Layer 5 of a small transformer language model trained on English Wikipedia (20 layers, counted from 0, width 96). Numbers have three digits each and are written without spaces.
A neuron's activation on a vector x is GELU(weights . x + bias), where the dot is the dot product.
The model reads these tokens: "ing" " on" " the" " back" " of" " his" " commun" "ic" "ation" " sk" "ill" "s" "." " He" " join" "ed" " the" " B" "B" "C" "," " start" "ing" " in" " out" "side" " r" "adio" " bro" "ad" "cast" "s"

The vector x that enters this layer's MLP at each token. A number n stands for (n - 500) times 0.0089.
0 "ing": 546576419465541564573503600514647373442474375561613536205513746449560562610407540564452489375442518430420470215583702368540401468315612483445618552534381371373563410538455465523522549472411502377551464370622660391599579372725301728400500556572516674341523628574553376511538585620490482605
1 " on": 628535617677538577615436685412568437644525555477352544367528526408369433682455516542533473496564573496492546163458707465481533426383542324434534622431374490486539528573528474569495529504366365461634482348628722357499362350817341708451716331752598422259497519701415398466587540477400294458
2 " the": 524605616536500457618461452478660459618498379487424466229595446385547534618427406563495584396440646541354603339504784520475471430414571514524482504514306468527389750487400549437445451521420475368673662394756573549460393338650146680469563461732419484465638403443523478512511594580449566557
3 " back": 590509522526582585514314696555598499534510422581536481373367472334558628492515522573511304566687465545370532118573619431518575470447466334454577492534313559494718436293473495376646361326328347487644480400555708560547415456596490416439484273808677659483620429727636473491708420472466415480
4 " of": 509519615594602382478403570536642375597663505575484516325476554410433451613412420525692590477484432479457471221398642389413440465393365518491581589552431468528524511524482319511578392477597446517695526387674561528316366464583118627446697496660515473306627572695576521482494594596656446449
5 " his": 558509526531553451587536478402620550559456490537447541175558378454500557556458496674502364356377572629414597287638601510508502401612551522585431540638388523486492684343376442482524538317372436474751692529702677705414395256617242614383607510736489348532530411446522408537432666514383511586
6 " commun": 561618555516519477631768523781527401622480616398421436422366511499383555303344575656389434486401619515549611369554560522320389513515348525599707466528550467420588640201281327423502381560336437506742660367600580645235328611489538620414698668678532418377739421532487320373607566414542326495
7 "ic": 464536553603567525446461455617499368574655583460437380203458726616538508527207578604310685441361451429528491336673515487423402589466492476498496543529456431608522429450529363550415526527581656571861574438550503459412212454521427726481524601592406463461564422555554413455773480353513429314
8 "ation": 465531433581403601549503635605540514528416623504498495168406696491452526421455530602558459531630323491491497098452420506501308518509595476485506407505392433393408460405394515671459473563457667534755536583720537400427236530434362746338551584640545664481653438619570392500560572325564633489
9 " sk": 574433655510489573642564355753576447556545591524026558401543465428550475448336524491565337688582566321506576446700686483438514528510321456441462488647474512361617387282252383613655322409322550493771523435588519432520571620690437527502461559601370352326366457588735466515506477255611590606
10 "ill": 389589601601616480625480413665507474454596432429413480141574650428477583595498541488280378666498558399568444305746593524325557371532540399247469619509537364333280409460504448448491559347553597596766540468504661600282353473581571537542332447555619674282532404441696504598579410532491492530
11 "s": 609465497514382632400626496690597437468547486443373526183358780644444438451434581603546541480629456410427431309592647544355601436469493368570494569494403376479369565433449545459467548526529453558789466513669499643459465605441303539362545425594498624348641508608606315447455464372553641516
12 ".": 632559551711513498439565471583576577501327518613306458265458562468565435528448452602526417429480363493448443432655574436379428533511627472361616504481439555549509428356242381635362607432682533551805628504509653537463394514610113621599584301577547479268604551548536500459575496309581554549
13 " He": 760396494647476433567585574669598484496529440623253480240447346582463667516361463538401383468516586606370597354633770565488422435516505516476421529657388380450685634337378601562513413409335459553633471711695640554475276422575364702510508248605644479601522451359387655491358453417626518473
14 " join": 484461458491465567615499449540557314641554561452266374414364467238389680460448624554546339592448481482576556275455635565468554432475491663706743581431615548248536587282331368336586305525354437562761625470528564400365473630611575606418548362667700562440534309664699535382580681468354495395
15 "ed": 372357531501501633472525558585582337583662605393359525178435687390285602579486501536488549444708486366416477314588565470402515408523497488487582592371693564604494505314473444504602510399443452608851367642641628390501333375561339640290646566571556577397454453623605482504592538461420367477
16 " the": 541587620473461433598433432521647445620515358427392412281600382367544509619437393556515602439422687535344576384508769551440479448437563535549480519513323539564388830403405532457525451548447488417738661467733523554460367321555160707468556453734399449474671406420557462497510543561430607516
17 " B": 628616531546506526558452398634567548565604424518165447326586337286585344665473422601455516531545369564442606391610869515444463539591448388366510514645430218492427532391556641574637409391619530398735429441699556619502504501480419661391468293482622677341598426530497496475491478349595485316
18 "B": 467617548628547487705471532541586550514497487490125567259614463363626509642542449574490356547374374672395564483601898464625471432475556459389503537661382308504481344409468475589513498312564516578740470526508535499470435505433421694432437343448591786471437426554495391468528263283587584314
19 "C": 547589540703416510611422554552494439454556685442211426374573520520457660567459444606380498406525539616354501506508835469603412450312576520515594596670453219545528431309256452581404582435567562626716624541651526527414369558478350612460351309481463725587507538531369473437644289294503640268
20 ",": 578512495545511494377518497559525529570455493554314495269408507545567527594489504542556553469473427315528465368683617426456532510476532545527562401529690513484453477376559429471584530574570572515880542434605589501405352586641035651460456376632629537309639473598463490534460468352475505436
21 " start": 381458420459514585632443565603561409637432542526377487348486489170424564364479411405681162669552415445625585240586551506484612422552449602515693533571573534328605557285369411243632352532412406618715417447511627502562462508568481467388602268865736576473619439513644484506649469370517546555
22 "ing": 386433562414546601553312686552690492513494494568468437288555635473504584491401461528430498557617442425379397100544547473428435437458542431512339643536503551507654383355529394577549524569433557645794568593726561593453278405500303536285634515601656599408477477555637370553610337449423436553
23 " in": 575335521499547530525297709574527565616650521410330429445506498482444439599391415450572489503447578478447492222372623547376651474430490479649626496597481493526476686462340437464540585549542437533831546408487643426412409383591313689497845296752499339258740574685382368544627373482446397410
24 " out": 567468536557427562557373653628525498537563391492606561317360468487531411593480507467578261616630453520491449226488499495370663416402518358587515478566496502518452673374467559375796530574335264565705550411539597719490344367486479495415578209821628366351610556790639420515640343448399417636
25 "side": 480585556457553425628361554603631493462556479471352441363499599478624555364488504523566500620534620472410512036372503460467600423429372436549515568494340468472410568284323412573502527489304482611765527422663559665269532517585346497415554507623594634338657773590651478495419442494591639466
26 " r": 453612349398636685537470456703609433567631560631346564457504456356466650514496386539450473558582503454373534487620731466377443314394324594355520344442512481463678629303441456289480402554327460485846363356722503490492457595536367660639571381748515546346743558402665368549554395304530463558
27 "adio": 451506455566565541760458647414568714472376347611253412214526588399784703590420508470385391456393506531486556160505482525503467547439441402391505495546569489514622532414435623460383477461412442618724632540511686633355260495606425551331639611596541599627559349493437484573445338413499546501
28 " bro": 648442649677474524586600531562556422633545324619108501409471412251449582518624632741353352459532532442336605354441521397575457493610436455303570785585698532669643594225468431382466451422439342571696547344585482722545312583577449495544537319646549437536589288566614396546359570321510262576
29 "ad": 599315601518518488611557569600519429407679408426436404100600714332429628695517437570349577639599408311388494356476696500362522472495540454366516593369565545537469516458479773361475497585543439586688464533559596675421385499566527257326592326576628632504576346530517482476435324506365438561
30 "cast": 538489580627589815703579581577464481519437369582418478374493632516655488450360520512169370710642581432634569207419511439389413432333600381649571640470563543500531538247375420455617320656556470574579501719619555432469342428542503269380598403686554532455629376546419526418464312309426481634
31 "s": 625415496502382666440607505670564447421549454455303524246389780626450456396487560595525543485680495359363447308558589537353599421495479352628475558488473383527369603495431507484456510559542481600829477475683466648485536632437309497347585385574519614384649494562607320449432405349509646554

Each question shows the input weights of one neuron of the MLP. A number n stands for (n - 500) times 0.0012.

n376 (bias -0.008): 538450579349529517306520587443383401547606560388570531534661640674559408476481523567515732346410488500541616428387589433650503520506710406454363467378450541512333438500718494437410570365503644543482527545474548517402719284489606367522380470450492478608446533557426394586492442535592620500
On which token does it fire most, and how strongly? 7 "ic", at about 0.2

n265 (bias -0.031): 336579239382480532500512502438381397493466541577469386596507546522429444580552570514616543507503490424436562479342514577512425551584507445505428491571433469477684482522438569441515400463433425474563371570391566608577546614415469310526416620452435401394621505353543656558602472493597594362
On which token does it fire most, and how strongly? 26 " r", at about 0.45

n119 (bias -0.068): 589503503408722440458418506383481582511573338523567406476489412428536538467374509480758416373588557417387535382406516506497643491645523533420384599394301510518544435759482503713450568532561618487402503406468471523744470500384517479497595616485526334482733551345397613376528553560530503646
On which token does it fire most, and how strongly? 2 " the", at about 0.47

n256 (bias -0.016): 509649693476524509222540561511520524595526491542516562615532508629413483381675564670481394441506475398447479615506545612585360398645556460529529307563497416574575452594563615519552558542638320387354557348380450530676699533454480534418386547494525523497721374413514415294547601497491283328
On which token does it fire most, and how strongly? 17 " B", at about 0.25

n236 (bias -0.036): 401584542562543560546334605494574568436467395476646602461523567478659498608442520418485359413566495352398410519486534507533517507557528456670550488443507556485370365510744647585606473435438417485471470562507416560420717614426486473392561527414524535434394467450535455538533565389460399406
On which token does it fire most, and how strongly? 22 "ing", at about 0.8

n146 (bias -0.003): 508469439453488354455581472605600544490354547437442478507510534572510550417621520563533429422602448507562384452584587639432451322370468587495451521374536404365468460543591523544487574415671500366511377500449403520326335550407576495612454510416441541657508621527509439302495510652513415540
Its two highest activations, in order, are on tokens 10 "ill", 11 "s"

n379 (bias -0.076): 428313658492480489308377606503545743568538550480575439680401533528404546385505466418451767458378441612634357527427551398505545542609536523397328603396462404393460500489707526326468601491593616543456379497518557514627503403381438500547571354399570413527488530556516431571451489601447630537
It fires most on token 23 " in"

n361 (bias -0.060): 497356580415624464437558377481480653410559386649677631461600551533516664399688558683500547503513503356506503524431440381491668398523453171390395480482559443540569386561544597491488509327517456403492481488223550482298551558454467375550426550367544529647532547585430476480547474705484576782
Its two highest activations, in order, are on tokens 29 "ad", 10 "ill"

n57 (bias -0.118): 300551457469392707494669739519429401553358642538570503592503418614410556209510648497808507425412327269662581739572454415561486611675456364433341557389480534568443327598536629489518408451385321419548485311439439368518591395630547453656507435536506477555478520226481449510301463454775406609
On which token does it fire most, and how strongly? 9 " sk", at about 0.12

n351 (bias -0.024): 449621599457525594465573452522403576519568483627522569475443506489596487483386392540567579498552626518640385459471351367509502372606602604430539522534410524507639612639467526540525447529572384571417472455335429480458540543506511449379513500495473593405576478446481584472448533559695507405
On which three tokens does it fire most, strongest first? 4 " of", 30 "cast", 25 "side"

n250 (bias -0.071): 324480662482485467476439704465545505555550547479653515607500470473609554211459534693692576506433363399472476544455361317544482345468367605661464422715605532420620367634525401547607613500486421564431550236494486335578639442537482376491646441469354387494705532464544491531322561483494473477
On which token does it fire most, and how strongly? 4 " of", at about 1.1

n86 (bias -0.065): 554533620537349521478362531567431316621244545457523582559539568672481418510284710695624410427549372365749462634561468421548653497592570418510292432509458641392550419516487685548327532491376396423412406463534509438410655584574630468533401535475480334442442491549543657650425556544503509647
On which token does it fire most, and how strongly? 9 " sk", at about 1.4

n260 (bias -0.097): 370405515423343444425425416564621447531275500372695491465555545397463727571402596494576670541491482647494455544541469552500687541396468476522506426518350550370503372440602411457506633464638305561489320626478724565358608530387478531595350506615497537447370468506661367691560551597454494436
It fires most on token 10 "ill"

n259 (bias -0.048): 411614355336342678553500246458497544464711445712599335416542505515506627587326657602538545491431416457660443484332377664479574497513530538517473476500618494274614430663409558577424699509327458500403578338474549411410672450414641327515449365579387542497412443599477430515611518483616562420
Its two highest activations, in order, are on tokens 14 " join", 0 "ing"

n296 (bias -0.085): 380540648466424387522591500463510466510463442465548398506456558730543487204627672574521554541478582517564626497360510442607599291655273599644421517617534386489466490612619507626465292607626598435408352264446570352486851430444506471490527729210434500322609604493452706516564666529259680601
On which token does it fire most, and how strongly? 25 "side", at about 0.11

n125 (bias -0.044): 366571425383443508557464652478439534539328537519367495527550436473398474477516619426721569519471435538463439595497410390574648595468372397686598516411312629422494538673548542528611453240475397427398389465525520394497511566510468371654275413606557550532437638416477567388508490482491492450
Its two highest activations, in order, are on tokens 3 " back", 21 " start"

n204 (bias -0.098): 555416601410398509402643649624576505629573350395500668623550335518584497538456609427543380568500444589537579630654480418544500369545547454436699468658497521309750390579375608444243546416533333412442469423486550315572516400457568565544555543506456350503487526509583603334430414421494296649
On which token does it fire most, and how strongly? 9 " sk", at about 1.4

n298 (bias -0.064): 315376671393544440418564476319537491692640388634614582673679494570535389437536503581362595589578490324455731515411377369425642297539513411629456590450568524521594456585584552455449462550638370647457409593618537600594672368388288286353464611438491429655665467497321549509481513726420453717
Its two highest activations, in order, are on tokens 30 "cast", 29 "ad"

n270 (bias -0.051): 486481520424688431581553353242645573617503428493668516527664425467691757407625600564374542542357380356551523549366369280622373392567481635606260437769368482314396426467638503596641497288443403388418424497534591309541621453491558537452548551426431532462483436368375510509484497491321550607
On which token does it fire most, and how strongly? 5 " his", at about 1.1

n197 (bias -0.130): 421448571334403388328456601518525547545448159483440599588513432726617532291620574614630321307553507348317436665401446330432493560350343421700460446437435608479583525716510555573493439708576577509531430503549580630761409406436506414685412507623460449528458637267558428512416561541420383374
It fires most on token 31 "s"

n68 (bias -0.110): 503560642436505609495595692512505405777539433481534561498526439508442508413386584523558534293387456346475495507537513379443582375443545500437477580513440471308454389422570702525527497640441461517601531450520720404447531516392507287497297442412422374554455453529446547460604582480455554497
It fires most on token 14 " join"

n137 (bias -0.066): 486478376395470614366290487473758544613449521417507630575494436457497534655513580420757526429292544614568373517588469406410721467391529632402418689208526503527397475537503517678168547526452666603485345559476512559521538454399639459535397374466491468403493705401533452515621576717353329575
It fires most on token 1 " on"

n93 (bias 0.005): 486511412509473500440523592596515571534292537498599568643541491440663572465509401530434463635444507520346468525500458583476522443593406477410493513454567450486548483478481484458539511395563323462447414630533562577734572392415524479522418410536480464678397446480516450438567483404507549459
It fires most on token 3 " back"

n140 (bias -0.062): 357555468603631523451610569595668381470542452603515469583628488557580530628514555372550506492488408440553419386325438410608441568585522465466360705642564357494481441598515500548322398414557536495487467393621508543530599535448546341578553568430429275473554442269421662532293514554491700376
It fires most on token 4 " of"

n262 (bias -0.071): 432649283371237421431631611479460462506494510603715552539429553602689421375390197529582552376504431569851635396549356546364543533535555708564507487480435432415522456456437558469422700403485619488485298553362577440268545681363466394422458393534576455626685607573622542506432580622517520690
On which token does it fire most, and how strongly? 8 "ation", at about 1

n295 (bias -0.097): 471778438557461355166518482436523621558549545687625429549483518489589497403441496618680531356492389468422413484560378489709351646733493676619516233632462593625643335587545496452244580593569417535543583199338460553575703543380612426584333556298402531376571350493553682416517569550601353523
On which token does it fire most, and how strongly? 12 ".", at about 0.066

n158 (bias -0.030): 526732601551532642480687455345458273646540500602588513546354395646639497573481603599539618453497335389523445594387307447525327491422441559701663601624422691516569357629390336473480471583398440397538463308538627579500487628399739415453590480461471531537457652500421606467383561440467395424
On which token does it fire most, and how strongly? 6 " commun", at about 1.4

n293 (bias -0.083): 585526517441579395279403417512580676513410355417626503530404559602473450748436450532666603464368565638422503689298597600680552408341513470327414547516333326273475426480748626362473614656506490515455493621524363428497493450339464568587404633429473357618725654388515568376337573584473487361
On which token does it fire most, and how strongly? 16 " the", at about 0.58

n311 (bias -0.108): 575412435377523444446409466473469455551353353557344513543763480543725573444406514399503634549764434390216731541556443385711563447532467366500239545633451587503634393551507521455517613382411468515543507368324620390699598551346661541604360625284436288500528578413503670572445574547333493493
On which token does it fire most, and how strongly? 9 " sk", at about 1.2

n3 (bias -0.013): 503390486442564678442430466450448272519476552392556535510540435541363358399385553285631573573555557720457508490495505508478626363497511438462386537530594493452641474573439577849590562658452486525462457423365515500428572341503488397357457640517525529544506451539373468503562604609428652518
It fires most on token 1 " on"

n121 (bias -0.048): 405494494437506537510564666298621597674489566234469446628450439463584453322438535609556475537415646592518573588523560469592682334426410364420525530368337477373609400608590527401518579445350576513511476466327495480641594517497544441494511416249516494427651581434436596584341461446434558578
It fires most on token 18 "B"

n139 (bias -0.079): 545374626421294772480302446523541427663482454522436528572626487679569485401567564359630306571580566412376615569513407568531406475436466390564407473365537591562555553615394852523606568617410490424465357391404544402543629379524468363583482657455575327453387485286360556482681409533368557507
On which token does it fire most, and how strongly? 9 " sk", at about 0.5

n88 (bias -0.043): 445487738520323427394486463332497550615555598527553477476458401663638684493623527594507497618581330410507686558351285510442513401471484459439174497331594419469478340547842703403575418641582633563549311421469556503629504547570415462451393479438592522809703598520374418459484654494417436576
It fires most on token 29 "ad"

n272 (bias -0.124): 539702587544478619528395484644579598506322592544574488523540460378467670250360398463500601444633631397601388571407494373528519281571460332426555283635598658403527385484487539566417545465583629297356444432305535293356526316452612461343457630590494506517450411585454491494418603541510651449
It fires most on token 8 "ation"

n231 (bias -0.096): 520471497421473553407651383545605412548432503257570487545542391477510453431346708391708442523123373678418409618664469549616670655458675514659352338609497672354615472473462647679652757563612497438488563431414524513573507393386606572410400637598500427503472381447543519401381408522493619350
On which token does it fire most, and how strongly? 5 " his", at about 0.29

n221 (bias -0.069): 419387581558350270378710540519588516482402576420494464556530588661680688596488364343575646329484453536462323508340561692536539624611614513363391497482515484559331388642573595653466466629486641525436410612401576369417538442324443541414512449553497550497615670454503458331515362477398515332
On which three tokens does it fire most, strongest first? 19 "C", 8 "ation", 18 "B"

n20 (bias -0.030): 497445458494577430420377629346428605458451475452516541476546460532653362435572551589387662430491383450604707533488542448753462576402477482715208381438569545527590469494611595472678606438362543458565491477382615485571562381446530576474509457442348500540540333361522671442342477475799571452
On which token does it fire most, and how strongly? 27 "adio", at about 0.43

n306 (bias 0.084): 399482562508519508572546376555406507515591506468545440452557410471618591492500570552459492672534439661599503553497382607433453542611589538384561495503547374421598480468550637691533649545349489491597494489348370439345506412431738303287435563541374520659531456434537443495554413572572505529
Its two highest activations, in order, are on tokens 10 "ill", 29 "ad"

n237 (bias -0.070): 375639516425322537568648582357660577634494273631540399622452503630448521835582639533308448402536513472532532492546444387612528410567500503487585443441533586548675480591461539458421519428511503506494307321474583559468640641416579343676470639430423515425618454360362728509515659444646304480
It fires most on token 28 " bro"

n153 (bias -0.012): 548470438564667390442688609355578557471505538648627426442354500445629466607368427446548476386424503486727568401484427652527516406450543457524392349315503475551701531615555560407500503567538698535525340536518544420590453349508610420408395601506584487696462684605520530510395569469410444560
On which token does it fire most, and how strongly? 27 "adio", at about 1